Layer 6 of a small transformer language model trained on English Wikipedia (10 layers, counted from 0, width 128). Numbers have three digits each and are written without spaces.
A neuron's activation on a vector x is GELU(weights . x), where the dot is the dot product.

Input weights of the MLP neurons that the questions are about. A number n stands for (n - 500) times 0.00063.
n27: 643924525482572526509378590504390443582912422320527629474483543383521578530504491602587518392568482649291800671341375632423670682379536429586580523542147029605531470389570500608629640713679162508456571458461253580314573646570329487732694551432722299394587496584420356404580339631539352370526601417581711360655570638483265434654436276443427457282390478410270462790535589451813332314580
n38: 534647639307607298306369579386500584121537303449673354604475349568599576574449564368530300479276587462432762649337387421512391603517418526526692531335421607577663529544165496776375653409746232479360638696700371479294496358703358365795520673364520673496432467386480585487435392442462683583653449618450632552509607435603293470678570566492875479599295298484236311618445355357795372430418
n44: 516477560405265435457613599363606695566496496547376593754496465461301430675355555447566406771327404217555592335558643546458344254662448717557402367420635532466671392489328595693504480378523732504422734515355336409458546600695339334584641447549470612346379519376526477406417456356586556621555398597492685637143689408671644563254656635656823488628583516518706435341461508564457408311313
n54: 608696523615590472440488464209375709504552620618554473409572632625757556276327308551701650516591483204484350382619608319449529433644562635429683539724297553465455595603237321568544563567540674653504254586553551719281152619408349727508557524571365405819532504488294435508469355543416413674524354818421378584525471525382315512569524530387325649554459439222398398592451646372382363324455
n99: 546282676357431484521753211586347757508504616542551273745372512537524778524678445298587354409198202345446590726611327666524474423685487542574588314492410538504513324390333433418258732423404780480408576500404312585484504602454304339628654536638667760513317500420416313517576334544699372650421629786586345748546378254236388425548423413550451471555412530504597548504583451270487480681572
n163: 648409496260562727336376496521438556440543408670676370579596575348425520379362451379364415667650578460360642407650651645281591438325393480504515521297595391300590453348420561270164442449351427660464386399726407387547469389384397422648496375912492636606368798403427524609361359570684640401605379364575423504749476590242300508362508290576587500717362362356415477532589625426541345224672
n172: 698668553341636425382488529325492542488588710705678423692555441403654741211524723603826377534746504398547646406454597409674726595718257410368639464496467509610612692520385427546066631554521457628602194455393447578488475379737575709474544636372317561143475359496712458722484404418682522478483462741508624416422581383446534572180579527339550458539359595572307269412526500582230428266474
n175: 446633267022552417621574469579317402416544504369500513368536544393324236448275400544536266300276394505406469635367562618378413391464509477645565538469801152418787487398522717779443421832527649735554268539405528396557399337160421513610330369681526684491402736060405572495491288539236352546482441585518826453568369395395549433470710411764553428537409409525713378598379601592659487643687
n178: 439488504467312408566516303619572254387638447471231803257553500615532459636534512572356335590363643181545411558333373657580090676427698542564409588432451758559663419395269114516549572560405347560459479571595349692552456577578512484605363416645405458383710572659575381638413520368443653602430413500197384667416446659524586451398460565598848549450438567426287256533620552601359205365647
n230: 561456903615421520387610397374398383469528637549463690484468404504508459457530672709464573536504675471342285455476548199540171488552359147437516755267440545360653772573443459673468466346744614520472343520418457575543500364476420689450716496782593616677800532367383334615722700650662684642406618451301455600418348368484626598632417390411632455562430496469393362516724373309693599473388
n257: 810518213500396522402311870408530607445496650648636368570549491353422616535218532556593299381491368433331417424276619426591820522513290644486564557535474374406324789525371756623605615582438845483705446573652561621535229592562513797746534331625278345279420665414714375356329407556535582738697375393557702538853401291266447482610552621465732345450684288458641504518741478368644534345477
n258: 662646575535541526693365371436609492336370462434234530637384531221352794451323351587604344496542277488457317500615592386602588402400353441347541533541641422537512489665305332588511500492519321500624453373356451447376721645380778564540257360629467417559496829504381469642433717545322316584702543523352484573752332425368566535496534159593321469623547512591287564654547447528716602560654
n273: 596536206520320586660240657330562392511393592605685542350632540440303400445347524278532625460543372472504319686314568618386558512699706504492647363312334151542537575257480196667777679547428544566407414597447686313566354456356393570455378633596435521480624166554407207571384557636548450508496201624563496527443374447355279540450378513492563388557256516701466402317621465401427390446541
n274: 566439512328428319315292516351636731613431225579559741459447586463342665516665822640446276414581513189512569438280619682556767456701403483487680838677590492595265415555434387716459415577446375580686643349434517600657293695467740540712731504217468796324331431655488293504591461480360491734699367640455546563576421563419516554382323392484382620584571659601478649484541528555604492536500
n292: 725465355428659319575449634327397593617561338295590441435491439443457632392570567388553429333630654211522413781404741431604405509373545607412432246354513397793428456697376527566400815530465629435633770747509718775341474374279387311591374552569564486522562604470645345366534211418500350846460473659144692441558455293461381540394776343332422575455134424325425418333371630342191508663744
n308: 330444774336870415827399324414428474253487339478460663629591297609654613355740398598661289318586460434452539588552838483752496534422339407614458770547401412345664466570583451427414523564522315883294580622601454572330736543574349165455533581618437531478386611664622378418626541458722486514605641544423571649464421366543386491521376303334380474723328522496283594244702897308443401631540
n349: 589521414530372450564377650553645402364374399466578512651483227542400241666666526421462598433304531406593696367307737546159295674770531293540590473670752345500604366359573410795395909500590654537419474512521598397268266617487701409744524537496610334388602591369393521487660375682602246421692650538642745721548595326425670683407525482695634644483178526508536426534650695443616612405448
n379: 571483447641712541441240525496573517393632646369599645517584508483512538381496458414630314870665461593416335703434671336508448549463379428561468549545558322581598434544230644658686370602685276484357321581525677590427343372433504455711524525587585500223529717468658328553718631834621552682656530643826750575496356290484349529444697372550541248929623504405340300525382475264279615675491
n425: 496883450500226631461584623688445465512662590386425525487673328457275543530734197694240456552312389426296487693504569784623602462573674184523240403589423469408509714525679443530658567538387312327400553366282509652403453491366393714531595597378413691258500606270508535614421315331487294504701439691227627451222544327606422557384381623310598829629417619553472238457644458584351439693367
n440: 680519362320628485568423581469533534632604732329458529463252504696663783599637489350519204369593376409474563565522451629596488379481662321476547701375455580540462418703617188563385555522500481588436473485515599328566433348395667588635418474422529481404470633718522504733413597419410582640333307496670675571473576346905376247446552543481686549504424584600380562212640482376302493423589
n461: 586553464617428540341310428682190561612298598483353555460614297508420598496531172564753290626468353508422593492407683744440315691480134541457445417520367471362596476585615239699565813596356413508414463543405367472540411496369411552639601420802472765542365308619642352573504481564447099517525558255271583531442558446404541344594248320496383357563479288291383520618644284521541430623600
n479: 353442798430447318515491462687595505366539173376435570263319456216437637557212699366471712631471359288368775574713788466289495366461369485265310625428665540354355737342534535447360754859549312295672725457421402667653558297441220295560295706464368279156784399566566510366476602529148394702525283676351624402710763415562564515059471413569756480640401644551261271515559768585480403505525
n483: 676320329464534362527556500491513160483736403531523496496707680513457429332281773621911331487278377487580718603636386825478596573417418478403303547526255572385545600613593433627360683500544656586584631496384467500173378618703522345645790789762487763585743539402773243338658462539403308331642598469465343508369634631539447620310574607770661690545285145446397496447522483477415513431432
n487: 373424615309392329394776421425028628737546530478522806634424437057400347483611358446658487479613259461572643694546386504629369168559596569647657899330563384373470496298543448580429491712432491741551522623534200517488571450798483392408593408389615329426705675591356398478623439628543456254534534457379608625552556648267445539443521420521441504618306348548446442699457221552608500500474
n489: 325696483374684559157429462491738504484606423591390701492483343457332766278432396625474405555500474509406399656623811429668526592177319443406558441157483322471587297553453721581504793295362625237582522666656428371629538407624610392584476446362582416609624336475545092608479683383453752788651815701470587443260322290483534457516622504299724431632504530358446479543651513535387451637535

Each question shows a token from some text and the vector x that enters the MLP there. A number n stands for (n - 500) times 0.015.

" St": 477498318496566644552574382716505475610438564397554279464362646495571400500691474648443478512309495592401488438660353442464447715287502435406408307498416574556548558558838342410435356521492548514418563545602623670296617630535405483421423484517500458616315415461509348473545471549414509379465535303538364551530561582604621538517460606599571596513443450585394500645393578534659418516601
The most active neuron and its activation: n483, at about 2.5

" and": 434506463542302587284429651425558436442453429443582346482357599427725597238617387663456531510597673568552480460685504645610478493558505547473583514700427505614459491471645304464423306443480472338524408614514420501518536497482488555472684334521328433434366551587659686468496630438539473312511450367587463486371605369361666556554581522456327424378524610608532521444368387621487634668594
The most active neuron and its activation: n172, at about 1.5

" than": 399430389514677576416453536483455555405370593595489339432400603578594477277617346531454500448557597477518530542670457536607507622567443406490505496580501492579490422482518414504465337454419498489440515586468506440621555425587699384451442233721442533561277529522650773574635521569523476428442487496424470387483493377215657586522486442491397400413439602770447578451269495643487564708665
The three highest activations, in order: n258, n308, n461

"us": 441551484603603558292501725544582434304577436515383458609526593715518442394714533522630632444491579618354445469425308491432362522450533592420546376434486570507609451523642368455350409421581484457432414461361484538653460550473628380490503415575332607427442423540511606548648692372640462442474432462584429467450733544374757626557666370251221532439531529578572471660398384493451507503585
The most active neuron and its activation: n172, at about 1

"mmer": 335597542510489384619492542467495506344412476552671281503504710551507493451558515454372406382424466599448492597561362406520526576462613623561412464370583452470432365562623553374627219393385441460613558435409435209456608401512591498514520476567411530581540492567599632454661527678582638596308566535561510377509509617391760480589546587602390413598542549598535540457181549625450412441576
Which of these neurons fires most? n175

" who": 292481439452441578314561363659489377583368447399484174509528606378579439435566313402443498542688516577458395468494548698387422432541413709544453567538598494472547536423613622405574448693439503534597399651402560644553433449555473408548753270577440445485420598607507636456484553377527632634468574494567480508412477470365496479514354341478487540560754684641626439429314457525402715517587
Which two neurons fire most, strongest first? n175, n163

" ": 383562571517527716540583426550533444489491517180426170595573703651507428480601491378389480542521420524506429559485302408428396489470696401587447485564378511672415496445537545428663465500459482472451477774476490497470628512472560605544499409459584564352387654665444496553381620527674451452541503537513338380406636627596407488421498481596624270368659632482466528550245445625504439528537
Which of these neurons fires most? n178

"ed": 397515499377708401579556528451390344503427463656599346559428503783531544451690386451365433383489578514534369410531484528529405666420473561600407452555485487519452557562486485469576426657288383575408453546525676450345568539495571461443676348745345560508419647645438520440443688487533511349480317532423353390381577432503710652658454460619300483462587710493653521469409428580415523677516
Which of these neurons fires most? n308

".": 172452426521653446537345382801631564474537645449545354477416573548469551363538303504307613632514509677409497502644437596509390620495563482501444240417423573632470398378619524446642534412669583589345302558319525489581486540676558482446646357450432627441436298552419466415445444389565551491540542646552605527354530559592516504537413464519401436396597649496612435526313471576542684649527
Which of these neurons fires most? n489

"ion": 275624506577643353415459548580488568472397566518499438482525658476558521547564537400314592410571509809287516403488413526579482555510534563508410551421346548463424546604594469433402408377501423421617327629303401600531585456483512589286439272494533525531343577563475502436521693680596510489389416689422477386604530635437694609464447563654179475515494592518623500652300456596638517444629
Which of these neurons fires most? n258

"L": 501542418548581494770451542550557588700405490280540306391450500584580490741448657491514682355517583482532472426646453678537535373571641525476466419608552422588373440396555549518572339490365368576513486527469456324593567670405675542500373197421505584531516328486450621362646428377453462392561610307480283496552551640492358547534612365483362601380496511638495504507418558504585744425534
Which of these neurons fires most? n258

"ial": 391438433382567367380405602517506607648369520589547525497475551528624444585712444418416480334633434499539522467499504572588453553583540605507486518506424633546372494521486536382293339411607440394608402578316463611519607447508599584415631446536548570394361511681428573430489767664521519306323493527500437365515376500356551531509609597559246632452574560623761502619245437728393515481393
Which two neurons fire most, strongest first? n274, n487

" the": 292353324548430604568535460544529461588470532440448152542309527506707462464732394478348474477574624520490616447565436531547425666446435654531489302368649550609535421409534475581413427365530478471533668663483434702512567467543534523629615441468610643509436474515498669392582568404407491443434549586429520404348530473466448517620491476517604425489461706515473567528200294628415423587642
Which two neurons fire most, strongest first? n99, n292

"s": 379599432491450515476446364345455440638422422318468355579450698515573689490685368548353508627620469581485569363481566490316580595376557449527423222566486602668519618565607438478632362332610640455532492492410586378502483639562399473515379555524302626490471370739404733481531519438462428530385449403535428559304631300483527619501624519537590493376661685593437407553472471572629627392385
Which two neurons fire most, strongest first? n44, n425

" S": 399775610515336584559496397445575376535427649540399345467641542390449446623543606550360617541468546595348450417480432539530564661349523569609520291480447548711504564441632444372647373523408621465545426539530515520482590599552510551490386520458549451477530371534182543518467457459505504534235510345708216564343461542667613534366676424447431569325558732497449606489473505413572564440619
Which of these neurons fires most? n178

"ress": 366527610599626398514379362620492440410394502447473418481456694424565439479631588497363592387558568529367380408387460447433351639414524409429320622403474480504444616499624612445520320458537601587580434552499487599515639531660482589428581376591373480431567374547393515444762552610288692459440358505546413540561612539388832666481472378536337535438586560668649510584296387476477530605574
The most active neuron and its activation: n230, at about 3.2

" in": 485473338519337673432394683692511423344423776305507325457440614553398578237561376456384435434612592511478745623567397479545521655364488443545368498625526533678456346532558495501629375569442541466531433546468524667565442528584522537471733474553450598527243565512520683575628680492499472415429537592356389359523458433463491612571491515453302464482527659505403476564460412551409382492525
The most active neuron and its activation: n425, at about 2.8

" The": 223325278486459541489503562568581543528512568362455232492325535502718443517728360408473489427415579489534491430637463522544417627593426729397436294451613501622607545379568369582403429323571463409477585652574437743515430478588609471623624409413564564610452470653525571312547570448447464412421493559526605494494516457527520524660521515557424440443440551635527458564224368611448509611618
The most active neuron and its activation: n99, at about 1.7

"g": 339594559644654461493500504491613470385380510448373422485436576443569457634635653469466619480471529527535692537481407624380420452565637483376334359574500436445378489488656456412591460626445317369578521498218474573627465279573430712409505388445421380450384599616357532425696433539386410533394484547399510541487542450655674505590477421499461373617774668446599597581497641383341804450469
Which two neurons fire most, strongest first? n479, n425

"ur": 470445500410595454522486488511373372604432449204545505585555701591659586523700352428549478515519584658667658295484443485429523607585497611614577474699674436552643426506407659480531503593400437589464550478432537482467440505458300467330504545391441256547434531560663481575513454423314596575528666314580597507208323450603477588427304565440580468586631670560340367457333378614495316466508
The three highest activations, in order: n308, n379, n172

"in": 634439536475560649390361629462417336329418449425548560432528614629431461298514490509349559474651712680530650266623492595357616525507680398306556361672597737430666399559724474476403423422626374513486504478613429367505651278536515491456462633573448589610386586607517614506607548437427402382423450435570403453467413541494720549365380536401457506464486390522510433493423515675351546503434
Which two neurons fire most, strongest first? n163, n483

"re": 533577402517445320604425707464467500485480523453586328628462548448493413459664521384557558456555586610494651369443345286487541559557380583547704553441468586486378376520611499493433289331455412458409363615411375393352711457476570567479701531514416395649519521521539689507548673513645569477469496632708410471445557668400639567641614518427284508484390593441628524521211451581474403506476
The most active neuron and its activation: n172, at about 1.1

"tro": 418462502546420559433647520623523622372334442765590407532349623562546264868362377349443595348636528616510719405608541273496421431509617535483459392397644465507370457516594575459354371490466486343498288471428498494538577609591580642414514561398445699523489411600386534464525578519550530354479594550485486610443469315512669682454651586469439651542459332511578561544439403493383506536422
The three highest activations, in order: n44, n349, n487

" 3": 510385567504466601385541578593526435563435596411386384362529637360600405497494319258392526588513461452475592355674613349535495556388452398382610287518550439568420467493661405473600533406309439579588547456473420711487313697567523486446518464492340376511304539567480598520495495526620444571548485407526541565508694737546569497510471661533416351333716621509520514505215557673720581633511
Which of these neurons fires most? n461

"i": 462496531647546538547439620620519444484342458389449509374476545577639488545385414487433416445518611496456576523526548562550447410606695613461432411490510587554447444488576522373510425467361451454466537395387443402502667503498494539546548489272561464454462536479504332465658634588541657420459335675657376393401587619728883575535360357486407356441741464493570368448345270771564687426470
Which of these neurons fires most? n44

"che": 339559350513506479534406692422634514630593480510523389433329455408584315429589610503587690490483568732395675403427401370558456537422698617545497439344537605394395414486683502492474479552522447202518463524668497301483610576375597425557612546248565549605438589650568656527550674553509615335326553362528267474385555466526669506433592475552358470527477530485547436745429456568480425398444
Which of these neurons fires most? n27

" Ro": 419654485537574444427479619485494407661400552586549390540281578404448328624406340279446655604616492569510662481565422476527439524481587608513640403622510771696502580530508399487552379413541527472477476628555625456635337563440611574392496459338489320599473489517338545543612399279527383653464507528370346622351528459527538513480426375598651774403333524514369642574323362365677547472563
Which two neurons fire most, strongest first? n54, n349

"/": 405441445478587466705596593603545374697376569400616348479603631568448631561497412582546553584461641444646567414500325413387517669537555251493513617388596451563310472466443318462373535462394311500488450470499675371594454566509626593365346650617395567631487411534547686536479703396427425718567444228283432528514504405480511478327475468488646639490583520567362519434450535527466470705342
Which of these neurons fires most? n440

" West": 498508430439464650573453570532519415465549714579511300525433453480393387406659533421324530523505608571336566487654459533524517678373587465518338394489466374687520430395643482361458299479409443503584380469540621527514414479506484527580552367483526567611366599567408532491728370562393742555592561385518507406535526419514555517581533728539542647350469521405270534543201415581826471624472
Which of these neurons fires most? n163

"36": 611440532572588476362549414524441564514426431534506352449574625430624475589515451444512526592682493364546586389451443396536611515469615332600423361504647495503302559200487457505401387377151519636574493464489648591422617441587501521422399541394451743333474368733461580448689662358435520432458492357542516635522692607501519617611452582389496521591459581457515535571377415382576467767406
The three highest activations, in order: n274, n487, n172

"lu": 312377337585615666427594490338483407623369498384608465532519469414619426463402516441515523485653521638675457438623425399521566581450592494476529380600583681592391468478635570486451590423528781525489581575477465558486515430541524501271445575618397422627497349358527533642534655538430603399486503297530288396563746253524661529487560532377569471345403308483538567567340368714440654404454
Which of these neurons fires most? n483

" p": 335500550604498709463601423690530386285458381426421424585514673492506391438656518380391670473585508577355584553490438582459479564470456458364596352464473522603537546409693429397531489717569527376590368466390644724450591654606436415416394448505389573518449331552503445595460639398584478441397509433656443552509572313635691602310406493496529563426535573667303569491320648614483395279520
The most active neuron and its activation: n479, at about 3.3

" a": 230417386556534686491432527462525515656293499467466253449416419467676635487629301396395503474666526622455371582591560568598558472506440614426433377466526683609391312476671610342537429289325645466560686534508524665453537539446541584356587634389466523568487563560571617450367544428444423509454434651459354363455496491577491618503530507570536408547421611526572382501418484846457524496566
The most active neuron and its activation: n292, at about 1.5

"t": 359476419552568498449321542506446477421325354418433477463429542663508592612759481361459533400494623489416480450493538561264348648454533433691486408669534598635425499642481487460419484608464518508447423635424539452592585494516505625447668563488493560470468486579404643553673723743661486486381265431571498407208489577475546745561333442443532303338500636373612484482400440496419452581591
Which of these neurons fires most? n461

" 2": 547312508530341568381578644558534356510410524440402394488530565392625423505503305283497574580560502487491624343550675358531546536444395330474572217528535474513371369479643527491484509419366343514559617477429430722480428603582568549391400417536427401443354528599453633516588558539596445531638427412529495663575692684569590420544533685445434292427677647578555545397232662554636480659488
Which of these neurons fires most? n479

"'": 294622470406511548428419435802517364746522561505402308637329527602473419623447301496429565541520574583488381278487368577501484511563586486604527518504550522432455577290464319560369390703478332429641503625627596565501343548580663450521530462449419561578344477655451531502281826469678623506544518454428450496395441632619565579347485440554484535555579632420444351474458418430439652568521
Which of these neurons fires most? n178

" \"": 336576393416507635432487390745605568525528527392433181431541522500574565373558415414427488454478706509410480471482314602445518566506506447701434418532687492657532447407526561713629567427431664532428507532554481645537577750553525560559569219472265405595344460490511596603476542457567504572374507540559607473363566469596519433369584434398537463354661640538515496477280433315320598474551
Which of these neurons fires most? n440

" October": 637300467420456413371541469624403505347579622275503271421415748389442446427512431487328540445534628596534433402566362512456516589395599411474306414311529722597541391600451560434615433735378475597608508426477708565593412483642431441335446508464533669521385581586469523538697532549375684520475524612541449492430344573550443499510443634443471500555592633469703518429393443722540313669531
Which two neurons fire most, strongest first? n175, n178

" di": 465507495696643636364550487616466477421429328441554254494563613558743554536572392474329467459622630715594401747579293339558475616509553401508276601378692522563534305608649531419508388438374550430533622643444518605580516504439453597398566528450657450575411389401403387491502548610540433644495455440591508420470522496446522616645251551510532471465381316479423580493382356586449520353537
Which of these neurons fires most? n230

" album": 314544540428453554516441390723483423438485479679491141587460516579485433449675515310306512529556657735354324541476307524459436684425498490473309597475538491566451569609522452365449335581437559476638529497436444564584508629518563587526605307538569460473502512507411466499737731677574403599315518440481500506526402475389599597395468498427371523499539577604572579725384406440502560616492
The three highest activations, in order: n230, n99, n258